Layer 9 of a small transformer language model trained on English Wikipedia (12 layers, counted from 0, width 64).
In attention head 0, each number of a token's query is one row of weights dot the token's vector x plus its bias. The head spreads its attention over the tokens so far by the softmax of query dot key.

Query weights of the head. A number n stands for (n - 500) times 0.0013.
q0 (bias 0.001): 366 553 623 493 389 446 470 521 451 495 455 526 497 514 588 464 510 543 488 444 639 486 627 520 440 382 507 514 420 418 542 491 440 524 547 521 534 555 351 335 613 588 541 544 639 519 388 468 513 475 425 525 665 431 492 485 477 549 410 437 559 604 486 474
q1 (bias -0.266): 558 568 676 539 491 509 524 612 352 547 398 568 409 415 550 361 374 477 586 490 543 496 491 451 465 422 567 506 391 481 609 567 518 448 440 489 382 519 511 472 550 524 513 452 497 429 559 506 546 446 460 472 514 417 503 566 463 619 446 543 547 464 559 592
q2 (bias 0.031): 533 417 452 614 389 493 509 543 441 273 434 504 672 487 401 601 495 604 393 539 540 522 514 624 630 457 564 518 588 653 193 471 479 386 482 398 814 587 788 675 294 469 365 663 435 589 444 438 528 436 492 540 455 723 542 431 529 256 510 762 430 456 277 582
q3 (bias 0.216): 538 652 57 403 586 464 417 467 470 736 461 467 193 231 725 520 517 308 373 445 612 647 606 431 395 447 600 348 493 489 775 514 620 476 495 502 253 543 155 328 505 686 626 373 633 361 759 402 388 693 665 567 726 440 451 580 515 675 610 406 478 717 744 638
q4 (bias -0.162): 463 567 531 480 490 538 452 534 469 551 473 465 535 506 559 427 573 552 594 505 431 422 560 391 550 435 589 465 472 423 661 505 459 604 505 526 473 442 499 533 436 543 443 516 491 465 566 464 503 573 535 492 472 433 438 429 478 449 511 569 467 439 418 464
q5 (bias -0.092): 310 555 791 642 637 487 441 428 523 422 515 448 470 402 614 559 662 486 441 452 559 550 487 368 405 443 455 389 624 301 671 493 528 608 514 600 268 385 328 373 614 405 466 457 769 476 480 368 492 516 437 553 669 501 424 624 648 535 380 501 448 469 463 490
q6 (bias -0.155): 478 488 563 569 525 472 470 448 414 503 491 586 495 432 483 586 506 540 489 487 587 522 435 430 419 532 474 508 435 443 524 454 656 344 516 492 445 501 467 358 503 402 535 570 611 518 643 508 498 541 421 501 580 540 486 526 659 392 554 460 510 646 492 436
q7 (bias 0.330): 589 494 211 439 221 468 609 397 702 364 382 426 622 565 551 646 454 567 458 609 546 473 376 601 537 486 525 441 635 677 192 583 320 548 604 346 727 514 758 895 188 624 569 707 416 557 439 270 642 398 566 564 499 813 583 338 276 355 554 821 397 379 373 775
q8 (bias -0.153): 557 656 277 879 449 563 813 515 473 401 489 328 611 507 251 389 271 838 498 581 651 458 420 274 588 546 399 762 620 553 529 273 579 526 642 775 306 296 441 539 527 426 345 370 782 496 338 414 448 526 556 642 512 352 231 461 574 392 599 504 604 468 645 339
q9 (bias 0.225): 595 794 580 152 510 355 380 434 793 587 716 388 225 607 509 611 490 503 599 470 407 242 467 515 481 510 432 590 718 465 553 320 656 363 582 358 487 653 266 510 704 476 573 511 517 533 515 505 189 597 472 522 583 347 634 529 480 649 751 570 703 9 363 490
q10 (bias 0.165): 348 327 709 555 284 359 423 458 591 420 305 331 535 389 470 401 713 270 882 552 440 571 539 436 630 634 582 777 291 185 522 632 469 469 470 537 443 495 349 501 580 545 566 356 647 638 443 620 690 640 583 527 424 390 652 479 617 542 376 642 546 276 747 526
q11 (bias -0.233): 635 669 665 426 398 595 439 463 386 519 472 324 468 295 519 533 240 344 640 347 484 533 615 582 428 461 659 676 468 426 779 612 798 430 617 649 446 310 412 532 705 440 445 543 237 284 627 391 534 559 484 304 587 577 285 450 635 494 476 466 596 573 558 681
q12 (bias -0.142): 238 327 896 378 261 480 355 646 436 547 552 338 488 545 601 620 416 392 508 464 496 396 537 421 519 152 435 770 502 690 487 357 513 537 930 664 232 408 578 499 411 471 577 539 621 595 405 521 428 448 513 544 488 586 479 571 831 257 492 687 393 637 288 322
q13 (bias -0.151): 604 446 837 580 624 452 581 626 563 355 307 322 394 322 552 313 780 595 574 595 452 359 559 437 534 316 541 504 626 442 427 473 703 523 397 474 261 524 656 510 394 375 496 526 241 508 612 899 331 388 623 596 278 803 329 527 471 503 290 592 687 299 207 538
q14 (bias 0.021): 591 680 565 319 593 603 276 393 762 332 585 371 515 596 328 301 718 392 597 659 408 480 500 506 522 645 540 366 419 548 723 273 319 399 426 563 440 463 668 481 547 662 419 638 638 415 486 404 622 465 577 467 602 553 164 413 398 410 573 593 396 750 226 493
q15 (bias -0.070): 499 656 412 539 500 245 447 603 687 147 654 467 655 563 470 514 359 619 526 422 556 569 594 510 470 220 488 306 570 327 557 551 542 517 251 729 575 456 469 436 466 504 629 475 464 631 543 112 761 761 758 371 480 511 615 426 880 504 314 496 597 365 236 432
q16 (bias -0.001): 540 318 542 549 468 339 404 421 714 511 643 565 668 460 522 520 276 567 492 683 549 558 433 612 396 740 608 680 462 478 590 442 647 244 568 565 572 356 656 405 325 605 495 442 378 621 589 515 355 346 323 506 492 511 647 309 684 355 484 371 312 209 253 593
q17 (bias 0.178): 173 503 213 402 507 705 430 472 672 447 520 378 469 673 762 508 646 765 264 373 507 373 572 394 363 497 720 468 486 632 723 648 565 656 611 681 192 518 446 404 360 402 516 344 296 523 464 631 461 484 559 408 369 471 516 419 357 442 600 705 400 474 567 633
q18 (bias 0.172): 514 642 84 369 458 507 664 623 543 227 447 493 658 196 699 274 629 594 666 515 561 846 407 632 534 287 529 558 730 591 466 568 547 386 610 480 551 646 292 507 550 459 490 385 744 611 436 677 477 463 434 514 575 540 461 602 650 557 425 432 424 727 293 394
q19 (bias -0.162): 449 865 620 522 522 225 411 334 178 615 239 385 577 535 573 320 515 499 376 498 328 335 384 668 567 588 596 459 595 443 738 714 632 667 504 412 232 674 490 376 540 746 599 298 694 575 569 277 411 259 377 570 370 619 672 447 650 385 517 531 431 720 423 619
q20 (bias -0.057): 369 477 727 491 397 523 333 784 414 407 504 440 387 290 475 374 497 708 399 516 898 357 415 363 549 466 584 308 483 554 480 805 526 301 334 456 596 609 573 497 639 743 518 506 562 510 389 572 527 397 501 462 675 557 321 588 502 598 378 537 433 334 524 472
q21 (bias -0.069): 704 564 524 589 546 346 289 681 210 630 602 230 538 497 600 556 594 517 541 422 812 369 349 288 570 387 815 669 407 321 640 269 479 305 444 604 681 629 660 484 434 462 539 451 326 351 462 618 501 744 191 602 634 349 604 400 371 428 399 712 439 821 421 483
q22 (bias 0.067): 460 254 485 426 600 698 345 749 532 744 765 531 529 519 450 567 714 485 655 738 324 543 519 509 434 544 529 608 464 323 413 551 528 644 364 470 461 446 219 426 584 764 859 414 570 259 619 121 493 611 395 717 472 507 307 406 460 437 177 598 670 306 580 393
q23 (bias 0.029): 615 345 583 387 687 458 600 530 544 446 480 526 553 526 494 355 492 481 495 504 660 616 389 144 710 680 186 606 740 822 487 572 517 491 516 696 330 457 323 411 671 365 595 420 386 315 660 366 512 559 442 458 197 377 442 350 648 802 474 602 408 733 345 671
q24 (bias 0.249): 520 507 337 681 771 500 255 582 687 562 346 429 627 379 141 615 478 368 594 598 435 432 488 344 512 381 546 555 485 558 540 532 630 552 518 389 615 307 518 793 444 634 721 480 524 208 469 564 688 317 652 405 293 366 747 714 722 470 351 441 407 394 493 536
q25 (bias -0.211): 475 385 274 375 692 397 543 321 383 598 758 623 208 341 560 461 265 287 485 683 482 550 529 332 474 559 497 698 638 378 555 486 526 452 672 541 550 543 562 244 379 698 480 448 544 494 492 830 536 754 748 430 318 507 437 482 517 419 278 654 548 463 606 410
q26 (bias 0.146): 497 441 469 421 643 654 626 420 442 346 580 404 534 441 607 795 590 416 443 402 412 376 631 408 595 405 480 693 407 193 513 569 285 554 532 675 704 222 714 374 681 456 690 590 525 466 266 455 686 165 455 663 518 468 474 577 403 804 673 242 567 446 270 394
q27 (bias 0.259): 423 637 95 504 508 496 400 626 412 664 542 525 448 900 499 471 435 493 743 537 471 572 482 770 305 433 380 347 452 625 526 746 370 466 283 651 426 645 916 606 612 548 411 666 608 207 538 689 670 575 313 444 401 613 530 416 343 787 338 468 260 512 250 674
q28 (bias 0.057): 675 322 446 450 731 313 541 571 771 622 552 405 678 369 517 527 601 323 478 302 650 20 701 680 397 646 431 408 323 588 592 692 614 353 643 345 412 341 373 514 512 478 372 416 559 429 496 226 382 575 721 577 637 598 648 538 315 615 383 401 420 798 369 620
q29 (bias -0.159): 641 460 505 502 310 471 724 427 592 578 558 437 693 518 709 485 682 454 474 426 271 390 523 397 752 326 267 387 546 695 361 390 642 549 720 543 671 508 665 663 509 824 434 109 357 386 396 545 561 624 459 392 452 396 505 609 347 289 367 395 683 280 547 741
q30 (bias 0.024): 500 442 550 527 378 516 691 406 603 422 276 541 608 617 474 440 330 642 459 633 423 215 454 543 484 362 579 483 764 388 365 559 506 491 444 652 441 459 385 675 427 665 401 778 527 471 790 602 502 488 494 441 731 343 460 410 473 427 528 688 548 701 439 155
q31 (bias 0.172): 418 381 558 434 637 575 569 468 833 613 423 404 596 412 336 853 89 761 594 514 571 470 299 633 571 215 478 289 451 369 477 344 365 412 576 482 508 838 514 139 706 386 361 329 570 455 515 703 669 464 417 534 281 565 648 461 520 510 387 617 574 610 520 376

Each question shows a short text with each token's key, already scaled and adjusted for position as the last token sees it. A number n stands for (n - 500) times 0.0038.

Then comes the last token's vector x. A number n stands for (n - 500) times 0.0076.

0 "led": 472 505 420 795 527 473 402 748 319 555 551 505 431 519 519 352 584 578 541 462 536 469 388 510 476 489 421 724 413 501 586 461
1 " with": 503 527 387 891 502 493 413 829 367 546 583 422 431 490 477 398 525 577 648 433 590 493 437 573 502 466 455 742 431 498 621 599
2 " the": 517 532 384 883 490 497 427 859 345 573 547 425 420 510 511 395 531 576 621 432 606 495 446 556 486 442 443 711 481 442 574 595
3 " ball": 520 546 395 831 488 512 493 734 355 604 504 357 438 468 481 422 464 564 545 447 565 481 337 384 558 396 459 722 567 466 563 581
4 " in": 471 526 422 830 501 508 424 803 368 511 596 431 483 447 457 408 528 654 591 429 533 547 444 550 471 463 407 663 487 525 564 635
5 " these": 474 528 381 872 497 443 386 826 421 454 525 429 488 528 528 356 599 568 507 452 546 579 407 532 571 395 424 709 553 462 592 547
x: 335 413 211 429 533 589 441 488 755 645 318 425 491 363 376 542 518 554 610 547 526 449 510 450 280 405 543 458 511 552 494 584 456 485 563 447 531 460 609 686 557 530 486 636 602 438 505 715 660 388 486 623 757 280 629 501 254 607 538 451 359 486 552 609
Which two tokens does the last token look at most, in order? 3 " ball", 1 " with"

0 " for": 513 532 404 856 486 510 436 818 373 531 575 476 488 451 513 406 514 574 644 452 572 533 471 575 481 487 411 760 482 491 634 635
1 " an": 521 542 415 834 510 518 412 857 368 544 553 453 403 467 445 422 517 590 608 424 567 567 470 582 475 467 505 664 470 408 560 588
2 " over": 508 507 415 831 540 514 433 796 316 546 585 432 473 462 520 419 520 566 527 425 532 500 421 495 474 432 454 713 443 387 608 592
3 "all": 528 523 413 844 489 473 426 732 353 530 565 491 542 481 593 378 595 532 503 470 545 550 330 461 515 469 413 711 431 381 613 609
4 " cost": 477 526 415 807 531 503 443 735 336 558 586 455 431 429 468 449 525 584 531 422 559 524 420 404 558 425 457 751 442 423 571 510
5 " of": 484 528 391 863 490 511 415 801 387 500 602 464 492 470 485 359 543 579 624 464 546 479 447 521 506 438 439 709 463 503 651 571
x: 567 471 285 482 563 511 472 560 781 662 257 414 489 390 560 708 525 399 507 517 574 358 438 423 470 404 628 444 582 593 547 525 434 509 503 432 446 457 462 525 546 557 543 588 551 402 570 717 493 523 378 443 737 408 580 517 198 709 532 470 299 478 511 552
Which two tokens does the last token look at most, in order? 0 " for", 1 " an"

0 " about": 510 530 393 891 494 494 429 827 378 494 587 442 469 490 481 364 526 578 615 471 573 493 412 539 491 484 466 740 432 475 617 616
1 " polit": 492 542 391 872 530 481 428 717 353 538 485 440 415 481 458 419 530 577 624 458 552 612 416 461 517 443 560 865 511 469 518 569
2 "ics": 509 533 415 882 479 452 386 770 369 521 518 466 472 467 503 375 620 598 562 451 517 519 413 513 560 415 483 790 456 522 567 634
3 " become": 485 535 409 855 495 499 387 837 362 525 523 471 431 416 541 429 512 515 647 492 537 500 454 530 456 505 442 773 437 505 570 575
4 " incre": 568 528 468 830 486 485 424 705 410 427 550 540 413 417 547 534 564 517 613 516 505 537 365 429 435 541 456 772 439 450 513 505
5 "asing": 518 529 421 820 548 485 382 798 325 474 605 573 493 392 508 457 567 502 590 538 545 532 376 456 522 513 419 730 363 509 609 520
x: 497 400 170 569 493 497 480 499 637 551 364 375 536 587 642 634 424 416 550 557 406 479 519 402 429 504 578 382 611 505 402 646 536 494 445 451 539 553 490 600 426 716 572 589 498 453 609 745 578 459 444 321 861 517 607 517 277 607 452 561 325 418 532 357
Which token does the last token look at most, and with what share of its attention? 1 " polit", with about 40%

0 "1": 486 489 439 825 572 427 409 814 407 369 511 524 549 428 490 407 557 488 537 459 539 574 480 620 539 419 438 767 392 610 487 503
1 "9": 442 495 465 830 517 412 410 855 427 321 498 562 578 426 527 442 561 467 553 459 546 620 495 620 518 449 397 730 408 583 464 521
2 "9": 461 476 486 812 450 416 419 851 409 305 500 591 590 441 542 440 565 473 540 458 579 624 512 638 502 439 400 746 403 541 471 525
3 "4": 523 494 465 777 443 447 421 787 439 356 455 550 560 426 503 463 565 487 524 450 549 574 479 637 539 434 367 782 366 527 534 579
4 " season": 479 482 459 796 489 527 442 835 371 450 520 448 468 287 491 431 504 517 515 450 578 554 531 526 556 445 392 822 413 453 551 600
5 ",": 503 500 401 879 492 526 439 865 380 518 546 422 441 423 482 408 524 559 657 441 617 532 492 589 472 488 415 783 450 475 565 659
x: 560 539 255 401 519 516 497 619 619 650 236 501 528 469 553 674 529 410 530 639 633 508 368 390 446 426 453 447 616 517 463 485 466 391 523 480 478 566 403 506 576 500 625 554 659 362 678 583 515 717 406 547 779 483 488 521 114 663 437 578 223 450 560 613
Which token does the last token look at most? 5 ","

0 " against": 502 516 385 867 491 504 432 836 361 530 583 463 428 472 479 424 543 576 661 448 572 487 449 537 496 484 472 737 496 495 606 613
1 " O": 473 541 447 786 463 457 454 753 333 496 387 480 486 497 478 475 483 601 604 467 505 620 384 459 508 476 586 646 587 416 539 534
2 "x": 492 560 466 787 463 445 441 679 317 503 591 481 483 564 472 453 535 534 631 514 544 702 377 567 541 340 576 602 636 471 466 512
3 "ford": 543 528 439 813 471 443 431 714 302 552 542 420 495 537 584 455 569 543 578 477 544 588 404 587 496 380 469 706 677 456 512 694
4 " University": 491 526 432 779 513 484 415 751 343 549 530 435 375 402 514 477 543 621 587 444 499 502 527 524 501 398 432 745 612 506 498 661
5 ".": 523 475 440 820 503 493 467 833 484 497 578 495 450 447 510 421 488 634 684 448 619 489 486 645 487 499 472 707 447 462 517 577
x: 660 612 274 393 603 461 646 562 633 492 244 411 512 513 493 628 613 358 548 526 697 651 350 198 473 583 414 364 703 514 458 562 363 528 536 415 564 489 368 591 543 394 549 449 565 419 585 518 609 574 473 602 684 542 234 626 218 750 420 599 367 562 583 567
Which token does the last token look at most? 5 "."

0 "ation": 471 482 419 810 505 489 442 755 402 447 536 485 454 375 488 318 544 569 544 420 554 512 507 532 530 427 379 764 462 578 591 574
1 " of": 499 521 397 869 508 503 426 841 379 503 571 432 420 435 502 385 529 571 668 457 590 507 464 559 457 471 417 759 464 504 600 622
2 " Blue": 497 497 360 798 455 441 389 772 334 581 488 419 374 442 497 375 538 533 555 448 544 551 383 532 484 328 472 701 661 531 597 580
3 " Ex": 506 568 444 755 539 522 433 714 385 566 558 468 330 441 355 499 552 661 562 390 538 628 511 482 468 383 461 642 568 466 455 498
4 "or": 530 528 466 761 544 460 439 714 328 509 503 515 500 509 369 365 573 638 533 466 598 581 471 444 413 441 392 698 529 513 558 598
5 "c": 538 536 501 730 568 507 488 597 371 444 501 527 466 538 432 434 562 628 637 497 618 482 391 492 465 414 360 663 534 469 503 624
x: 352 339 356 378 498 550 473 708 747 596 330 358 601 368 531 626 509 764 752 737 498 705 523 401 590 471 524 320 750 709 611 551 558 399 450 472 513 667 399 729 539 458 468 373 549 508 533 547 557 475 73 351 485 492 548 471 416 600 380 452 443 313 410 537
Which token does the last token look at most? 1 " of"

0 "ets": 501 525 395 793 501 542 467 775 324 532 574 454 419 401 419 337 493 631 563 475 496 477 431 605 570 459 418 712 529 602 583 613
1 " in": 504 525 410 854 507 503 415 833 359 500 565 460 447 427 473 417 522 614 641 447 566 561 453 567 438 518 428 748 450 523 584 640
2 " his": 506 529 411 885 499 473 393 867 406 504 520 444 410 494 508 423 547 560 611 435 603 553 430 573 481 480 436 724 481 456 581 630
3 " ": 527 535 409 855 463 484 425 728 405 520 552 427 480 458 463 433 566 573 606 368 644 628 420 481 489 525 387 746 495 493 517 623
4 "3": 570 503 397 886 491 419 390 789 392 477 532 454 488 512 501 318 498 450 470 373 660 661 391 397 494 450 458 654 528 557 561 567
5 " first": 478 507 415 777 506 497 433 888 363 488 588 454 428 425 510 413 487 442 417 463 573 561 483 425 574 489 456 737 537 396 529 557
x: 423 343 248 494 401 623 274 602 581 531 404 661 500 561 448 644 600 333 584 566 615 500 443 540 319 567 179 358 579 571 488 486 492 465 540 386 492 637 485 626 447 685 493 455 676 386 392 668 754 506 551 578 783 449 686 394 278 637 526 667 375 447 539 366
Which token does the last token look at most, and with what share of its attention? 5 " first", with about 50%

0 "ah": 490 513 422 755 511 509 482 798 315 572 522 460 409 470 532 434 517 537 518 456 502 516 491 667 560 508 398 696 621 573 441 644
1 " K": 489 525 463 703 477 523 497 785 369 506 488 488 385 449 526 434 453 551 519 438 464 559 472 611 490 534 448 629 597 513 447 572
2 "az": 516 528 463 721 486 505 503 755 301 546 527 465 452 568 497 413 512 454 502 510 522 606 428 658 510 461 435 616 638 551 457 517
3 "un": 515 514 475 725 470 492 492 756 273 565 579 488 447 490 492 431 524 517 502 458 542 518 427 669 496 504 412 592 595 632 385 597
4 "o": 534 523 478 726 518 506 484 776 325 546 518 480 398 459 512 457 512 554 506 452 530 448 477 643 488 532 329 620 535 653 458 655
5 " in": 502 519 430 833 483 520 417 830 360 526 565 459 445 439 473 423 516 627 630 444 582 567 483 583 422 527 405 735 438 530 565 652
x: 647 507 284 347 585 484 405 519 722 673 236 475 483 480 626 678 492 460 477 547 599 550 393 400 401 359 553 509 634 474 492 536 469 447 561 463 443 577 477 501 545 462 610 523 622 394 629 651 545 658 421 522 691 572 464 518 108 584 373 630 271 484 488 606
Which token does the last token look at most, and with what share of its attention? 5 " in", with about 90%

0 "ip": 501 529 488 787 537 505 493 610 416 490 550 461 454 547 457 343 476 692 518 368 533 512 449 567 594 452 437 702 434 461 499 573
1 "ed": 488 519 424 791 506 513 439 699 347 538 588 459 452 471 472 350 565 598 583 445 529 500 410 583 531 488 400 743 440 507 639 624
2 "ia": 492 517 372 855 467 501 415 707 298 550 481 429 461 505 484 334 633 651 533 420 535 508 415 552 561 432 411 768 496 589 589 587
3 " ed": 482 506 409 763 434 506 417 704 369 540 474 429 365 412 554 333 514 671 590 480 483 474 424 568 449 437 424 734 492 524 517 472
4 "it": 521 494 390 799 475 502 455 727 292 522 528 477 506 442 422 349 585 618 527 484 563 535 410 508 451 437 418 745 429 582 530 539
5 "ors": 500 516 420 794 509 488 406 723 290 554 549 484 473 443 430 364 595 663 546 451 519 488 429 519 518 460 384 762 432 575 601 574
x: 460 327 197 363 485 512 611 385 806 712 400 402 632 591 573 605 512 426 469 635 438 550 440 410 442 476 474 580 567 719 499 373 508 553 672 423 482 506 391 487 472 508 482 481 509 502 701 671 546 491 331 447 659 500 504 461 272 671 542 576 342 469 516 496
Which token does the last token look at most? 2 "ia"

0 " single": 454 496 415 757 477 478 500 852 405 537 577 417 465 399 550 397 531 524 487 459 567 486 408 506 534 405 408 600 556 475 565 487
1 " w": 499 531 488 707 442 521 483 817 448 523 576 404 416 401 460 415 471 562 467 441 528 395 433 469 458 482 438 577 553 422 602 487
2 "ick": 507 530 466 714 455 490 501 728 384 576 542 372 552 470 463 378 453 546 479 535 537 467 368 462 509 446 362 602 486 534 566 400
3 "et": 476 491 482 745 519 558 510 700 323 538 624 386 426 450 413 393 465 570 488 533 540 419 462 459 616 372 397 618 442 514 562 548
4 " for": 481 517 398 803 496 530 446 785 367 528 583 487 500 422 514 384 512 588 609 478 507 481 451 573 506 494 390 739 496 518 648 588
5 " an": 497 535 416 825 483 533 411 857 373 532 552 451 397 454 449 412 512 603 587 438 540 564 455 578 490 470 512 644 485 422 561 565
x: 553 602 314 317 448 529 316 669 703 582 264 545 396 415 458 662 546 433 673 427 575 562 490 429 274 470 424 469 593 519 612 439 507 508 415 519 586 529 492 703 579 387 530 650 498 475 718 664 617 525 431 522 755 500 587 522 213 536 508 465 200 350 542 527
Which two tokens does the last token look at most, in order? 5 " an", 4 " for"

0 "3": 474 476 438 798 560 468 470 776 393 301 561 471 570 407 484 397 507 528 507 446 518 533 456 653 606 422 399 726 420 514 562 548
1 "3": 436 479 439 798 511 466 469 777 393 301 561 471 570 407 484 397 507 528 507 446 518 533 456 653 606 422 399 726 420 514 562 548
2 ",": 494 516 396 887 505 515 440 863 377 511 563 425 441 444 483 407 524 553 657 448 614 516 483 606 495 475 444 782 447 477 560 642
3 " with": 489 527 401 888 501 506 413 855 387 522 573 417 419 472 494 405 513 566 654 465 598 506 459 591 496 469 446 755 427 489 604 610
4 " best": 509 515 378 857 495 489 421 821 420 527 519 441 420 471 566 418 571 513 572 501 530 470 317 456 527 438 429 749 544 393 552 490
5 " fig": 501 547 390 841 545 498 415 786 370 481 496 354 391 399 413 437 580 508 513 421 617 594 403 458 535 423 516 717 496 494 520 444
x: 369 550 367 528 197 492 425 429 631 646 219 664 585 471 526 503 575 620 623 514 572 608 367 395 450 404 264 619 492 735 183 645 493 389 568 480 569 659 487 607 523 497 568 477 398 481 634 700 648 282 324 544 825 456 515 597 422 558 446 430 337 426 581 587
Which token does the last token look at most? 2 ","

0 ",": 509 520 394 898 506 510 440 858 368 552 557 423 420 473 481 394 519 563 680 462 622 509 465 602 460 481 460 770 459 493 550 639
1 " which": 498 517 402 894 508 503 428 862 414 546 543 431 414 507 533 364 486 528 645 477 636 491 457 591 497 508 466 746 459 479 547 613
2 " came": 480 533 427 873 504 534 446 823 385 534 585 430 385 445 446 401 428 508 635 553 538 521 413 508 476 523 475 739 519 483 528 554
3 " at": 493 535 391 877 500 504 409 846 354 492 551 421 457 437 505 400 482 589 656 514 527 484 475 542 481 464 452 737 455 509 602 577
4 " an": 467 545 431 796 484 526 403 868 372 518 539 430 396 451 450 455 537 600 601 465 555 592 472 575 459 471 513 664 507 406 548 591
5 " average": 467 561 412 816 517 468 388 752 349 569 529 404 422 501 492 392 582 577 475 431 539 576 417 454 523 365 450 762 457 389 629 475
x: 374 440 240 467 434 534 309 444 681 636 345 461 665 549 504 655 577 642 560 455 565 591 468 585 379 497 308 462 435 486 321 394 521 456 546 449 408 626 416 626 454 489 508 589 576 508 543 726 737 399 418 443 742 421 441 669 276 669 786 547 365 399 485 427
Which token does the last token look at most? 0 ","

0 "ure": 492 509 416 834 532 500 409 738 349 506 563 465 443 403 463 351 598 582 547 433 552 542 448 523 556 448 458 773 436 602 550 589
1 ":": 502 510 384 862 510 520 452 870 357 544 552 416 454 418 484 412 530 584 661 462 596 499 465 608 461 447 454 752 465 504 598 606
2 " All": 534 536 386 849 460 449 398 801 321 578 476 436 453 492 501 432 563 526 562 472 534 591 381 544 466 349 496 706 529 457 584 522
3 " St": 520 531 423 813 538 482 467 779 414 523 502 413 508 478 439 460 510 607 604 441 553 563 458 367 514 348 460 642 576 434 535 622
4 "ars": 499 533 402 800 536 472 438 712 299 578 527 418 466 502 421 389 528 569 572 431 548 584 475 555 494 319 457 709 565 580 631 600
5 " M": 492 612 475 722 543 524 462 708 443 534 499 489 384 481 496 483 480 604 593 494 497 613 397 584 408 426 417 673 527 512 576 614
x: 384 380 435 113 262 192 549 590 620 762 427 443 767 435 617 724 564 456 666 587 746 467 419 340 652 447 407 457 760 564 425 608 395 397 503 498 564 712 392 806 588 443 462 575 429 293 560 571 499 627 446 561 475 486 505 612 364 553 419 521 393 471 531 535
Which token does the last token look at most? 1 ":"

0 " ": 464 551 448 749 545 452 471 772 420 444 504 398 605 422 473 389 531 552 464 458 612 616 464 530 450 480 407 736 442 590 532 537
1 "5": 429 512 435 855 503 397 382 818 420 394 485 377 567 494 463 378 559 413 409 447 581 619 399 496 484 357 429 647 476 591 590 489
2 " Min": 484 571 442 740 512 503 480 804 294 507 507 433 494 420 463 515 508 568 470 480 546 643 472 533 521 385 551 736 490 426 450 486
3 "or": 517 496 484 765 511 462 449 743 329 541 485 508 535 541 469 464 610 540 602 512 578 471 456 487 541 366 421 734 491 476 512 586
4 " Count": 490 546 535 686 529 459 460 709 413 525 523 363 416 516 527 500 520 577 612 556 512 476 431 377 540 436 424 605 620 459 461 634
5 "ies": 477 531 483 802 503 491 416 773 337 558 543 421 436 437 440 465 576 564 546 477 563 459 499 519 517 388 370 728 483 548 514 637
x: 379 369 117 416 337 504 695 477 786 799 452 523 601 556 488 651 501 462 621 606 578 416 418 531 415 596 502 525 576 620 370 516 414 567 581 453 481 536 365 414 461 474 411 514 533 461 630 467 571 627 299 570 625 515 486 430 327 672 521 697 504 400 524 456
Which token does the last token look at most? 5 "ies"

0 "ic": 462 541 445 816 510 478 398 670 390 542 507 462 382 476 392 343 654 560 505 431 535 463 429 540 548 378 467 728 464 586 560 519
1 "ing": 485 510 407 834 492 513 408 743 370 526 564 453 424 438 438 355 572 555 583 423 574 485 446 539 503 468 395 782 438 556 602 606
2 " a": 512 534 394 873 490 509 426 849 376 554 520 420 392 464 498 367 502 573 584 427 593 484 437 538 487 450 426 713 453 468 584 588
3 " character": 482 504 375 833 474 510 436 768 363 606 516 408 396 409 500 401 503 570 589 454 593 511 424 425 506 420 442 787 434 457 565 512
4 " named": 492 480 388 820 483 496 440 921 370 542 580 461 457 379 477 475 508 560 650 494 618 493 474 478 419 465 399 689 494 469 559 575
5 " R": 471 558 424 771 514 491 442 777 357 532 456 501 434 535 518 478 517 634 584 477 497 572 403 538 455 381 467 652 563 417 581 576
x: 455 363 472 184 472 419 520 582 680 526 409 506 795 425 603 473 560 570 512 492 789 373 482 412 532 331 229 439 575 562 440 482 496 445 515 363 648 697 365 889 701 453 568 618 475 410 574 593 668 478 318 374 537 451 540 560 285 738 565 603 295 499 377 542
Which token does the last token look at most? 2 " a"

0 "ised": 488 520 364 865 508 498 414 801 375 523 580 443 423 452 485 361 558 563 617 456 598 516 434 542 513 451 424 768 465 512 610 604
1 " her": 496 531 406 861 504 476 379 813 389 508 517 442 379 496 532 403 504 573 598 447 580 521 418 554 505 467 483 718 465 449 600 577
2 " Pre": 496 564 421 797 485 489 425 693 316 590 445 504 428 475 501 528 547 574 625 405 504 580 422 474 455 454 475 763 485 448 563 565
3 "t": 516 511 491 826 485 475 420 735 421 542 546 540 560 480 558 450 553 557 636 447 555 601 466 415 447 449 395 627 397 488 597 658
4 "ty": 544 528 454 808 494 458 434 655 284 565 576 429 496 603 513 395 476 540 588 417 610 532 419 471 448 417 389 680 508 490 549 615
5 " C": 446 542 456 786 529 553 456 700 389 576 510 525 379 516 462 422 527 580 541 389 557 505 470 450 440 466 417 627 485 454 527 611
x: 535 338 515 346 420 454 420 648 675 700 321 461 560 480 601 525 555 434 670 576 671 560 456 502 507 336 434 454 639 482 526 444 525 474 601 349 697 706 361 853 758 554 421 491 562 353 461 623 526 628 125 443 486 465 483 561 221 741 456 589 482 309 469 332
Which token does the last token look at most, and with what share of its attention? 0 "ised", with about 60%

0 " what": 510 520 410 848 514 469 418 799 432 581 530 449 464 577 554 402 445 602 610 466 624 512 403 588 510 556 483 686 444 464 534 596
1 " was": 501 531 402 874 533 478 409 839 379 574 575 423 474 479 542 421 456 561 643 447 577 543 439 556 457 527 473 733 419 515 539 600
2 " his": 500 544 407 885 493 471 380 866 388 534 518 462 398 497 529 444 533 543 611 465 583 518 396 571 468 506 463 719 435 467 564 576
3 " only": 494 517 400 842 511 499 415 845 390 541 550 488 461 497 558 395 505 503 553 459 555 504 431 511 467 536 394 726 474 461 581 637
4 " s": 498 526 473 766 537 548 415 730 389 539 464 467 437 442 434 523 539 573 528 466 520 609 352 503 522 574 433 660 397 414 497 566
5 "enior": 490 519 377 827 520 497 395 802 307 515 567 457 435 445 522 367 575 484 536 464 582 523 460 455 545 484 427 769 515 475 566 536
x: 440 456 153 556 507 561 487 535 687 563 429 526 548 592 533 624 572 362 621 610 563 507 496 520 407 367 388 502 523 583 517 516 475 506 364 478 578 629 524 436 500 627 373 476 580 368 501 685 593 487 371 568 816 420 646 451 232 665 454 513 301 318 633 429
Which token does the last token look at most, and with what share of its attention? 5 "enior", with about 60%